Layer 3 of a small transformer language model trained on English Wikipedia (13 layers, counted from 0, width 128).
A neuron adds its activation times its output weights to the MLP's output. To switch it off is to set its activation to zero at one token and run the rest of the model.
A neuron's activation on a vector x is GELU(weights . x + bias), where the dot is the dot product.

Input weights of the MLP neurons that the questions are about. A number n stands for n times 0.0049.
n159 (bias 0.040): -35 24 30 15 12 12 -13 6 3 -32 -36 -29 15 -17 15 8 -65 -14 -24 -42 -7 -17 11 26 -2 -11 13 -33 -7 12 85 -34 -24 -1 31 -10 -5 20 9 5 1 -11 -55 23 29 7 59 -4 -23 16 0 -17 3 -15 1 -29 -15 10 36 12 -25 -33 5 -3 7 1 -4 -16 18 -15 -6 14 -23 -24 -3 4 0 5 -59 -7 18 39 -15 12 5 19 17 2 -7 -19 -9 -10 7 -14 26 -34 3 1 -19 -8 -1 17 42 12 2 -1 7 -11 4 -7 -2 -36 -12 30 39 24 43 50 8 15 -35 -7 -32 34 6 9 -5 -17
n235 (bias -0.075): 21 6 -9 -11 -43 -16 5 -10 -8 -31 16 -13 -8 -9 24 19 -26 24 1 -9 29 -13 12 -8 -14 4 50 -2 -11 38 -20 26 52 11 4 25 19 20 -11 42 24 -2 -17 -12 32 -6 -28 13 3 -5 -21 36 5 -4 -7 -18 -32 7 -5 -29 -8 10 44 1 -42 -4 22 -2 -25 -34 -51 12 -65 -15 20 -29 1 14 -2 17 36 -6 -45 -47 -11 -41 -11 2 6 -7 -8 -7 -5 13 -19 -3 20 21 -10 17 26 12 -15 4 3 17 38 15 61 -23 -3 -45 -2 23 -2 5 -59 -17 -22 7 -26 3 -61 -31 27 -13 -2 54
n245 (bias 0.056): -1 -37 -15 25 0 -2 -35 -18 3 5 -34 -1 -6 -18 6 -4 -1 36 -44 -15 -12 -27 -1 -13 13 5 24 -3 -22 -9 14 -29 -13 -25 26 8 7 -20 10 -31 24 10 -8 13 36 36 13 3 -22 -8 4 18 -10 20 -11 4 11 -21 55 11 -31 -1 19 27 -23 12 2 13 -9 4 47 -20 -3 -42 32 -21 -40 17 30 6 -4 -1 11 24 7 -4 -7 -1 23 14 -31 6 14 -18 18 22 0 21 -19 -18 14 1 12 -6 -6 19 0 -8 11 -13 40 -18 -7 -12 -33 -10 -1 8 -20 -12 -6 -12 -12 5 10 19 27 -10
n404 (bias 0.050): -22 -20 -6 17 1 1 -15 53 21 -31 -48 -33 27 -16 -24 -13 -9 -18 -15 -30 -4 25 -2 -27 6 30 9 1 -24 -33 17 -16 -47 -2 42 -11 42 -21 10 35 -13 42 1 -22 33 6 63 -19 4 50 -46 27 43 -11 -16 -38 8 -31 39 -24 -15 -41 -4 1 3 15 8 -10 -20 -35 16 -34 8 -39 5 7 7 38 -17 -21 9 42 -33 29 5 24 18 23 18 23 -36 3 23 13 -40 -38 2 7 -1 15 2 11 23 4 -6 5 -14 -8 23 -22 60 -6 -22 8 11 17 -26 23 -8 -37 -15 24 8 -17 0 -17 14 28
n428 (bias -0.020): -26 25 50 30 -71 -12 -12 -49 10 5 53 39 -14 1 -21 5 7 -9 16 17 31 14 56 29 -16 -19 13 49 -24 -43 -18 6 25 30 -7 -34 -1 19 27 30 28 4 12 -8 5 24 -19 5 4 -21 22 29 -34 11 -19 5 -4 -6 -22 -5 8 -48 21 -4 -16 -7 32 -1 -13 5 22 -2 4 -15 24 3 -36 -9 -13 20 -18 -9 -13 -31 26 -35 -2 -29 15 -28 2 12 -8 -27 -28 -28 44 20 -38 26 -61 -26 27 13 -28 11 14 27 -8 -20 10 -54 27 -9 -7 -25 -17 -31 13 5 -26 12 -11 7 -34 36 -19 59
n431 (bias -0.032): 19 -5 -34 54 16 33 -53 43 18 32 -3 14 27 -14 37 -24 -7 34 -30 -46 31 -33 -33 27 -8 -3 -6 -63 -5 18 50 -54 -33 21 8 23 30 12 -10 29 0 7 -41 -14 -8 42 3 5 -14 10 23 -16 -27 -20 -25 62 -40 5 -12 -8 0 -11 19 4 -10 -11 9 -10 60 -24 16 2 -25 6 16 -6 -1 5 -3 8 8 -44 39 31 -5 -17 38 -76 2 50 40 10 19 -10 5 22 25 30 -41 37 21 3 -34 2 -17 -13 -10 22 -36 56 13 -15 -50 9 -27 -35 21 -17 -27 -28 16 -14 35 8 39 -9 -6 55
n464 (bias -0.124): -3 3 -9 -1 -29 -7 -50 -6 -65 30 18 -15 22 33 -39 62 32 -10 -17 -60 9 -21 18 -71 8 -53 -9 -26 10 11 -4 14 -6 -12 31 1 18 93 49 -6 54 -10 -25 5 -9 55 -42 -9 -30 -28 10 -30 42 8 -35 -5 10 48 9 17 9 -56 -45 -57 -34 19 26 31 6 3 -13 4 57 2 16 12 3 9 -33 18 -26 -8 26 -10 -12 -19 35 38 -6 17 -5 32 64 13 22 23 43 -7 55 9 -16 21 -12 -5 -7 38 -48 -38 7 4 59 -33 24 -36 -4 26 14 -47 -40 21 -68 -31 -5 -40 -3 -22 -1 -52
n475 (bias -0.046): 16 18 12 -15 -19 -53 21 3 -14 -16 13 1 -19 30 -5 -64 5 -17 8 10 -6 -13 33 14 -17 -19 -5 26 -76 -22 23 -26 8 -30 32 -28 27 14 -25 29 -20 -27 -3 19 -8 -9 29 41 19 -24 30 39 10 42 -7 -11 0 -1 -5 -12 -39 -48 21 -31 5 -2 28 -8 14 -36 2 16 -21 -47 17 -31 -3 3 -10 16 0 21 -42 55 0 -11 10 26 21 17 6 -3 34 43 -16 -8 4 -33 -53 -22 31 0 18 23 -31 7 -8 -1 9 34 20 -11 7 -9 2 -7 -11 -28 25 -14 7 -30 -8 7 -11 4 -38 42
n480 (bias -0.075): 15 19 -35 15 24 27 -1 19 -56 14 -80 16 32 24 3 4 26 -7 -29 17 26 -17 -28 56 45 -12 -30 -50 1 32 28 -49 -10 0 -30 -12 5 -1 -25 -20 -44 39 -25 -31 -7 -28 31 3 -30 4 24 -23 -7 -10 5 46 -45 -19 -5 4 2 -17 -23 -7 -53 -9 65 -33 -8 -10 14 35 3 11 -3 -8 17 -9 -7 48 17 -46 26 -7 14 27 -30 -18 -17 38 -28 64 54 -16 13 21 -21 14 27 24 19 -15 -26 22 18 16 3 11 11 36 -19 3 -6 -28 -10 16 28 -71 -52 -11 -13 11 -26 -13 -36 -23 -2 -54
n503 (bias -0.138): -29 19 24 -66 -16 22 18 -37 -33 42 -15 -33 -21 30 -25 11 -24 -8 1 -67 94 -5 -20 19 49 -20 17 24 58 -5 -41 35 -15 62 -83 -15 24 71 -23 -16 4 -31 -7 -4 -21 66 14 49 -73 -11 -6 -41 81 -39 -60 30 -15 0 43 24 -7 -19 -62 -8 7 6 42 54 -11 0 -17 62 49 -68 51 -29 0 -9 -10 36 41 18 -14 62 38 -10 -24 9 8 22 -30 -37 80 60 23 46 8 36 -34 -2 -16 -20 -29 -27 -48 24 -38 8 -4 33 61 -28 -28 -14 -21 30 59 -39 -61 -39 22 -13 -34 -91 -28 -36 -33 3

Output weights of the MLP neurons that the questions are about. A number n stands for n times 0.0049.
n159: 14 -1 4 -13 -12 -14 18 -4 3 -5 -9 0 -4 -5 4 -12 29 -12 -2 17 27 -9 6 -19 -26 1 -10 -6 8 -2 -54 8 2 -22 0 33 -35 10 12 14 -24 20 6 -3 2 10 -55 -17 11 -20 12 8 -4 1 -10 -15 21 -12 0 -33 7 19 -6 4 -11 22 -13 32 -12 32 5 -15 -5 7 -8 17 5 -7 12 -16 -8 33 -12 20 -9 24 9 -5 15 -7 9 19 -13 3 -10 27 -7 -6 -2 -7 -15 4 -11 -25 -30 0 10 12 2 5 8 27 -1 6 -3 -12 -13 -22 -17 8 38 -4 1 -28 2 27 36 0
n235: -7 -26 -13 18 19 -18 1 -32 10 10 8 5 -16 13 13 -1 17 -24 10 -28 -23 6 -28 -2 1 -18 -14 -36 -1 -12 -10 4 -22 -2 6 16 22 -1 5 4 -28 -12 4 20 -9 -9 0 -10 20 27 -1 7 -15 4 27 -13 23 -8 21 15 8 2 -8 3 18 16 -9 1 11 4 1 -20 5 30 12 40 50 -16 -9 -13 -25 22 4 1 18 13 18 1 -21 -41 -6 15 -18 38 32 8 -6 -41 -18 8 -1 -20 -11 -24 21 -3 -7 -33 -31 12 -27 46 16 1 -6 -19 10 16 14 -16 5 -32 9 32 11 7 -11 -2
n245: 14 21 32 -4 -20 -11 11 -4 -16 -28 24 9 14 10 -11 10 19 -42 41 -19 12 31 15 -10 7 -1 -12 13 17 11 -21 -9 -14 9 -17 -9 -17 16 -28 21 -20 21 9 -27 -22 -15 -12 -7 -5 -15 -27 14 5 -14 5 6 17 18 2 -13 2 -1 17 -39 -9 -24 -17 12 -36 2 -26 25 -14 8 -12 17 5 -6 1 18 -11 3 -8 -8 -9 6 -4 0 -22 -5 39 0 19 -2 -26 10 -9 10 9 5 2 19 4 5 9 8 35 8 -25 -14 -15 35 -9 -8 24 14 -2 -6 3 15 8 13 2 -13 6 -4 -7 4
n404: 32 27 -3 -20 -28 -11 23 -3 12 13 -11 22 2 3 1 35 14 -1 21 14 20 -20 -33 32 -20 -16 -18 4 -20 3 -6 18 11 4 -6 12 -29 23 -23 -3 -20 24 -14 -2 -37 -11 -54 -46 -16 -19 -13 37 -5 -1 25 -1 -1 10 1 -26 1 24 15 22 -3 -10 7 22 -17 4 -13 33 -6 23 -12 5 0 -8 0 4 -41 9 1 -25 13 9 -9 15 -17 -9 33 8 -10 27 6 20 6 -8 0 -18 3 -3 -12 -6 12 5 43 10 6 -23 -9 31 16 -33 -19 -6 10 -21 -28 -3 8 -16 5 -13 -11 34 35 3
n428: 11 -25 3 33 27 6 -10 -11 14 -4 -14 -17 -12 2 14 -32 -31 -26 19 -7 -29 -3 25 -6 -17 49 -1 -47 5 5 -8 7 -22 -27 -14 13 -30 14 -4 -23 -35 4 0 7 -11 -33 13 -2 -22 1 -25 -4 -6 20 30 2 -2 -25 15 12 -4 2 -19 -1 2 21 -2 -4 6 1 -31 1 24 10 -7 31 2 17 -4 -27 8 7 -6 9 -33 -4 1 15 -5 27 -10 1 9 22 26 30 -30 5 21 -8 18 39 24 1 9 -22 -21 -23 -24 -9 22 4 3 -5 21 17 6 22 -17 11 -22 18 -20 23 -8 2 29 3
n431: 6 14 -4 -19 -16 -23 -29 4 -10 -16 -17 12 1 -5 -2 9 -3 -10 13 21 4 14 21 36 7 16 -44 25 -22 -8 13 20 34 12 3 13 -31 -46 -13 -7 -17 -16 13 -25 -1 -55 16 -25 -17 -15 -38 -12 -14 -5 5 -6 40 -21 -3 21 1 -3 -12 39 37 -9 -17 8 -38 13 -9 -38 -1 2 -7 9 16 25 -29 29 -23 40 -36 9 17 -12 1 40 -1 -45 36 25 -13 12 33 22 -4 -32 -19 18 -40 47 21 4 18 21 26 -12 45 -50 -9 -11 12 -8 18 -43 46 -3 51 28 -13 -1 -3 14 -23 32 16 -55
n464: 0 -20 -3 34 -18 1 48 -3 5 -47 10 27 -15 -27 15 -15 8 -15 -26 21 -6 -6 19 7 19 3 46 -21 12 10 3 7 9 -1 -2 -18 -1 -41 10 -25 10 -2 -9 -14 0 -29 8 21 8 3 1 -30 -5 -8 35 7 -19 3 46 5 11 -2 21 -15 63 -16 13 15 -7 -10 -8 1 -41 12 -43 20 -17 12 13 -59 -24 -8 35 29 34 -7 -12 3 26 -22 2 22 0 -59 -18 9 -5 29 -60 32 35 -6 44 -11 -26 -34 23 14 -19 13 -12 -11 -31 -11 -9 20 -20 -41 -31 -10 35 49 38 11 23 32 -14 12
n475: 53 -24 -3 22 47 5 -11 -4 -3 22 1 1 -8 -8 11 32 6 16 -22 -19 -36 -11 -10 -1 -16 -20 -4 -18 20 5 -13 5 -6 -23 -51 18 -36 9 11 -25 3 45 9 27 -16 -15 -11 -48 -11 17 -17 42 -3 -25 17 11 -15 14 -8 -17 40 9 -14 5 -1 33 3 16 -22 29 2 23 23 35 -11 24 15 -14 -18 -8 -19 -9 -7 -38 -7 31 11 -12 -33 -32 -5 24 -32 -9 10 22 16 15 22 14 -19 0 19 -8 10 -26 5 10 -14 -12 -10 13 1 0 9 -28 19 21 -25 13 -5 30 -33 17 -11 -23 -4 -8
n480: -11 14 17 -32 -17 11 -3 29 -40 41 -29 23 -15 20 -42 38 22 1 -9 29 -8 -13 9 -1 31 30 -2 3 2 -6 -23 0 -12 11 -3 -26 7 2 46 -16 1 -7 16 13 6 20 12 -4 -17 27 -32 8 -26 11 16 7 -26 -4 1 2 29 -12 17 3 -6 -18 -3 -12 7 -28 -22 -40 -10 4 -26 -9 14 -3 -3 7 -8 -12 -16 12 14 21 -7 1 -27 -11 -18 13 18 0 -3 14 15 -6 -18 12 -6 -2 21 21 -22 -10 -2 4 34 18 -3 31 -13 26 13 -10 -10 -1 7 -11 -3 -30 8 -4 -10 24 -47 -24
n503: 12 34 -94 -61 -20 31 41 -11 15 -10 -21 -43 -5 -19 -10 -39 -28 2 -2 13 23 -39 26 -21 9 36 -28 -21 74 17 -35 29 4 -7 27 20 26 49 -5 -34 21 18 -72 9 66 43 -16 45 -4 -37 -25 -36 1 31 2 -7 28 15 17 -61 50 -62 30 3 23 -22 -13 34 -32 -14 -52 -50 17 -13 27 24 -57 -3 10 54 -9 -18 30 -6 -3 -59 -27 13 51 3 2 -30 -27 13 2 32 -9 -12 53 -61 25 -19 8 13 -24 -38 67 50 1 0 9 19 -19 -5 -46 52 -2 31 -23 35 41 -29 19 -16 21 -24 6 -22

Each question names a token from some text and the token that comes next. It shows the vector x that enters the MLP there. A number n stands for n times 0.067.

Then comes g, the gradient of the next token's log-probability with respect to the MLP's output, scaled to length 1. A neuron's effect is roughly proportional to its activation times (output weights . g). A number n stands for n times 0.0045.

" and", then " to"
x: 9 -4 1 -11 1 10 -7 -5 5 0 2 -3 0 -7 5 -10 5 -4 14 6 19 1 -13 16 -18 -9 -8 3 2 -10 -7 0 -17 7 -3 -14 -69 -14 -4 -19 -14 7 8 3 13 -5 15 -7 6 -10 -10 -1 2 14 1 6 -8 -2 -16 7 -7 -2 -13 16 -9 2 -4 -1 -2 6 -3 11 -10 2 -4 -5 9 2 13 0 -13 -10 9 -4 -7 9 5 -30 -2 -1 -6 13 -22 -5 5 28 1 -16 2 7 -8 4 -10 12 10 3 12 7 1 6 -9 23 -8 12 -2 -22 0 0 -1 -3 6 -4 18 14 -3 14 32 2
g: -11 -4 22 -28 -17 -6 19 16 -16 -30 32 44 -32 0 -11 14 -31 9 -27 -2 7 37 8 6 9 11 25 11 -20 9 2 -7 30 -2 -19 -31 -3 37 28 -7 11 9 6 16 -21 12 2 20 9 -16 -8 15 -33 -16 -16 -33 -21 -33 -15 15 -8 -32 -21 2 13 -9 4 8 -9 -2 -20 19 -38 -13 21 -21 -5 -28 21 19 25 1 -1 -18 22 9 -33 -16 -26 -2 24 2 22 2 20 -12 6 39 2 -12 -3 -16 -10 -25 40 27 30 -16 27 1 -16 -36 11 26 17 28 14 -7 -4 -5 -14 -21 -18 20 -24 24 15 1
Which neuron, switched off, lowers the next token's probability most? n480

")", then "\n"
x: -4 7 1 -20 -9 -3 1 -8 6 -2 2 12 -5 -14 -5 -1 12 -3 15 0 -14 -6 6 10 -21 -15 0 9 -5 -7 -14 9 1 -4 11 -12 -63 6 -1 1 -10 8 11 0 11 8 6 -2 -1 0 -12 4 -7 13 -18 -4 -10 8 3 7 -10 -2 -5 5 14 -11 -11 -6 -11 21 0 19 -9 13 6 8 16 4 7 10 4 -2 -3 -7 -23 -11 -7 14 5 -9 6 -4 -11 -13 11 25 9 -16 -5 -9 -3 3 -3 -11 13 2 -3 -3 0 -5 0 -4 -3 4 3 -9 2 7 9 6 2 -1 0 20 -14 15 34 0
g: -15 -8 16 19 21 2 8 18 33 7 -2 10 -5 -30 19 -15 27 -5 6 0 -13 17 -22 12 -19 -11 -4 -20 -12 -2 -18 -2 1 1 5 -3 -53 7 -1 2 -22 -31 -13 1 3 6 44 -6 -35 11 -24 -20 18 9 -5 -17 24 8 13 -20 -8 0 -43 -24 31 -13 -23 -25 14 -17 -34 -2 13 -13 29 -6 2 49 31 24 -1 22 2 5 0 -22 0 30 5 16 0 -42 26 10 2 -54 6 21 8 -15 12 19 -7 -33 -2 2 -2 -23 -7 -2 6 -9 14 23 -6 35 22 3 30 -29 17 1 4 11 -42 24 37 -19
Which neuron, switched off, lowers the next token's probability most? n428

"Some", then " Th"
x: -12 13 3 -3 6 -6 -1 7 4 1 7 12 5 0 9 -4 12 -3 -8 -9 16 -17 10 11 -29 -15 -6 5 8 2 0 -16 -24 -7 2 7 -36 -10 -1 -14 -18 8 -6 -6 12 -18 9 9 0 -3 5 1 -1 6 -7 -11 -3 -8 -24 -7 -13 -28 -11 16 0 -3 6 7 14 10 2 9 -6 31 -26 -15 17 14 -14 -9 -30 3 0 9 -9 14 -28 -3 7 -2 3 7 -9 -3 1 17 -13 -16 4 -3 5 28 -1 -2 15 -1 11 4 -6 1 7 -6 -1 10 2 8 -3 8 11 6 -4 -1 11 19 3 -15 27 2
g: -15 -69 -12 2 -14 21 17 -9 20 16 26 -24 -54 6 -13 -40 0 -20 16 -2 -4 -6 -11 15 -6 23 -14 27 -20 -27 -19 -9 25 19 13 32 5 0 22 17 -13 -12 20 1 30 0 -24 -32 11 -23 -10 33 18 18 -20 -23 17 -10 18 -7 13 44 10 9 3 19 -11 3 33 40 12 7 -20 3 5 -17 -9 0 0 -13 -4 -14 -9 -12 -23 -18 33 14 3 12 -21 10 -6 0 -24 -8 -12 -5 19 -13 -1 -13 -7 21 20 -1 11 -8 -12 -1 -9 22 12 -68 7 -17 17 1 17 16 -36 -9 -11 -8 6 17 29 19
Which neuron, switched off, lowers the next token's probability most? n159

"ased", then " on"
x: -1 -5 10 -26 -1 -4 -4 -13 -14 2 -14 10 0 -24 -26 5 3 -11 -1 -4 -2 -13 -7 19 -24 5 3 -2 9 -2 -14 -7 -18 -1 5 7 -36 -20 -18 4 -3 9 5 8 4 -11 11 4 -2 9 4 9 -20 -3 -12 5 1 -6 -2 11 -14 13 9 23 7 1 0 10 -2 0 22 1 -8 16 -5 -7 5 14 -3 16 -4 6 1 -2 -10 7 7 -10 -14 4 12 0 -3 -8 -9 24 -20 -2 13 -10 -3 18 -10 4 12 10 10 1 -18 -15 -8 12 0 -5 6 7 -3 20 -12 4 -3 3 12 16 3 5 32 4
g: 21 14 21 4 -19 9 10 -18 -16 26 10 -18 5 30 20 4 7 -3 29 0 11 47 -10 -32 6 0 -12 19 -5 15 4 -7 -13 23 1 25 8 -3 -6 -5 15 -7 -9 11 -9 -18 22 7 7 15 30 -2 -4 -11 -12 23 -16 29 -4 -5 -13 -25 9 -5 2 -26 -16 10 7 -11 -37 20 -47 29 29 5 31 -16 -9 22 3 -1 -5 -29 11 -39 11 2 -31 29 40 2 -26 -20 20 49 -23 -11 7 31 -9 -11 2 1 8 29 -27 7 3 -17 -31 -10 -31 -19 -43 -2 5 3 -7 -33 -3 2 -11 30 10 -33 -51 -5
Which neuron, switched off, lowers the next token's probability most? n245

"An", then "na"
x: -4 -6 9 -13 3 -8 -5 4 13 2 22 27 6 7 2 -12 8 -28 9 2 9 -8 -5 5 -29 -13 -7 -1 -6 -22 -13 -26 -14 -10 7 2 -28 -9 4 -3 -7 9 3 5 9 -11 11 -11 6 5 -1 12 -18 20 -4 -1 -15 5 -28 -5 -12 -14 12 28 -5 -2 -9 -7 7 4 12 9 -3 15 -2 6 26 9 -11 10 -21 -2 -3 -1 -7 5 -15 -3 2 2 -13 1 -30 15 -7 21 -13 -15 12 2 2 11 4 6 19 -5 -4 0 -17 -8 5 12 3 -1 7 -12 0 16 17 4 3 -14 -3 21 21 4 21 6
g: 7 2 -6 -1 -26 8 11 17 -10 -34 21 11 31 -12 -10 -9 26 16 -16 -33 4 5 21 -18 -3 -8 -9 -4 42 16 0 -28 -12 -2 20 -17 11 31 -11 -17 9 3 -18 0 -6 31 5 0 13 1 -12 -15 -12 40 5 -24 15 1 -2 0 5 10 4 24 -37 -6 -60 24 -6 -3 10 2 6 -9 -33 -12 -9 -37 44 1 22 -3 -24 28 18 -17 -26 -11 -14 24 -2 -2 -13 36 -14 -26 10 2 44 2 29 31 17 -24 -30 1 42 41 6 -6 -31 13 -18 -28 15 4 -5 -11 6 -35 -25 -4 3 8 -19 22 1 -2
Which neuron, switched off, raises the next token's probability most? n475

"\n", then "===="
x: -1 16 4 -14 0 -18 -4 -1 -5 -1 6 0 -4 -12 -6 3 7 -9 9 -7 2 -11 -16 1 -14 -4 -5 -2 -6 -9 -3 -5 -15 8 3 -1 -94 0 2 -14 -6 3 4 8 8 3 7 14 2 -1 -4 -11 1 18 6 -1 -4 -6 4 7 -10 -4 -2 10 0 -2 -25 0 -2 8 17 4 -7 4 -3 -1 0 11 -3 10 -6 6 -8 -2 0 1 3 36 6 -4 -6 10 -7 15 8 21 -11 -15 4 0 -6 22 -3 -6 14 4 -2 6 -2 2 -4 8 -13 -8 -5 -6 3 12 32 7 3 -7 19 17 -16 7 29 -7
g: -17 50 -5 -14 0 -2 -30 -16 3 -24 -13 18 -18 23 7 -23 37 -13 0 10 -30 -11 -19 -9 -3 3 -4 -6 -16 3 8 3 -19 -21 -35 44 20 10 -9 -1 -42 16 20 -12 6 -12 24 22 -4 21 -14 10 25 -3 24 4 3 39 0 7 0 13 -38 15 14 -36 -2 -4 27 -27 -19 -11 -7 -40 39 13 -31 20 -11 8 -3 24 17 -18 -4 -15 -15 -16 -22 -7 -9 -74 12 -15 28 10 -9 -9 46 11 18 21 -16 -3 1 4 0 -5 6 -3 24 17 8 -1 19 21 25 -1 -5 15 11 21 -7 4 -5 -34 -3 -3
Which neuron, switched off, raises the next token's probability most? n159

" Free", then " |"
x: 1 15 12 -4 8 3 -3 -4 -2 7 2 8 -4 -13 -5 0 -10 -13 -5 -2 -7 -10 3 0 -24 8 -10 13 8 -10 -2 -20 -27 -5 13 3 -17 6 -2 24 -8 16 0 1 4 -17 4 -9 -6 3 1 2 -1 5 5 -18 4 6 -10 -10 -16 -5 2 24 16 9 4 -2 2 6 16 24 2 1 -21 10 -4 15 -20 -1 -19 4 -4 5 -3 13 -3 1 3 11 -9 0 -6 -2 5 21 -19 3 1 -5 -1 16 -7 -23 23 0 -4 11 -24 -7 -9 1 -2 -15 2 -2 -7 22 10 -1 -8 -8 20 8 -7 -20 30 8
g: 31 -13 14 -9 -16 16 16 -14 -35 3 -10 29 -13 -38 -24 1 9 -1 -12 0 -1 19 -27 8 6 18 12 11 -3 44 10 1 -21 -12 -1 -21 3 -6 -1 -23 14 -29 35 22 2 -50 5 6 -12 6 -33 -18 5 -8 22 10 35 -7 17 3 5 17 -23 1 18 -39 -18 -14 5 -1 -31 -13 9 -2 39 13 14 -3 -20 20 34 14 -25 -28 20 11 9 50 -2 -26 52 -12 -8 4 -12 -17 13 19 -6 25 -13 4 -15 -15 11 23 -1 1 17 -12 -17 1 -31 -16 35 -45 28 -22 4 -15 3 22 -10 -10 -16 7 23 -6
Which neuron, switched off, raises the next token's probability most? n159

" You", then " See"
x: -16 4 15 -9 -20 0 1 -6 19 9 5 10 -10 -5 -9 -10 -7 2 9 -4 3 -1 6 2 -31 -10 2 14 5 -2 -13 -5 -9 0 13 -5 -12 -5 -2 17 -6 7 9 -11 5 -9 -1 20 2 2 -5 8 -24 5 -3 2 4 -22 -4 -3 -7 -5 -26 26 1 10 4 -6 1 1 -5 17 -11 22 -9 -6 17 -4 -2 -4 -6 -6 -9 11 -3 10 8 4 -5 12 -7 8 -31 16 8 18 3 -10 -2 -8 -3 13 12 -12 10 -3 -8 6 -5 -10 -15 -18 5 -9 -7 2 -7 19 5 15 -12 0 8 9 -15 -2 28 6
g: -8 21 1 10 -27 -28 14 35 22 -5 -13 8 31 15 16 2 1 0 -8 28 11 26 18 -10 30 24 -8 4 -44 -10 8 -6 22 14 -6 39 -5 9 4 16 14 30 30 -23 -29 -20 -22 1 3 22 -14 -6 -4 20 27 43 -23 -12 -2 37 -10 -12 -16 -29 -43 -11 28 -4 -10 7 -1 15 13 12 26 -34 -15 -26 21 -60 1 -3 12 -13 13 5 18 2 -5 -30 -39 4 -27 29 -21 3 30 -5 -10 -6 12 -6 0 42 -16 -5 7 -11 -5 0 -9 -6 -2 -21 -16 0 2 -19 6 4 -16 17 -23 10 -14 0 -47 -16
Which neuron, switched off, raises the next token's probability most? n428

" A", then "in"
x: 2 13 5 -3 -1 -24 3 -1 6 13 7 -1 2 -7 -7 -2 -8 -11 6 1 1 0 17 -2 -28 -6 -11 12 -1 -14 0 -22 -18 -1 11 1 -48 2 3 2 -3 1 1 -9 3 -9 3 7 15 -7 1 9 -6 -12 -2 -17 -1 1 -19 7 -5 -8 -11 34 5 1 -1 -11 5 8 12 15 0 16 5 3 4 10 -7 1 -22 -6 3 -5 -7 11 -10 11 -1 6 -14 2 -48 9 0 21 -12 -19 -9 -4 -5 17 11 -1 21 -7 -11 4 -9 7 -3 12 -1 -3 8 -10 4 10 7 4 -2 -10 -8 28 7 3 26 3
g: 11 1 9 -16 -3 -2 -28 14 19 30 -22 16 12 22 -11 0 -44 -26 23 -17 -30 11 1 -6 -6 -2 16 -6 16 -15 -18 2 15 42 -8 9 1 10 35 4 24 -64 10 0 -18 17 13 -9 27 -3 17 14 -8 -11 5 9 -31 36 -24 41 6 20 22 -5 19 -30 -6 -19 -1 -7 -1 27 -24 -47 18 -25 -14 2 -13 -6 -6 -7 17 -23 12 8 2 13 43 -44 -22 -13 0 -10 11 -9 -23 18 -14 19 -25 24 -19 4 1 25 -21 9 22 -5 16 11 7 -24 -16 1 3 8 48 -30 16 10 -10 -17 12 -7 -23 -12
Which neuron, switched off, raises the next token's probability most? n159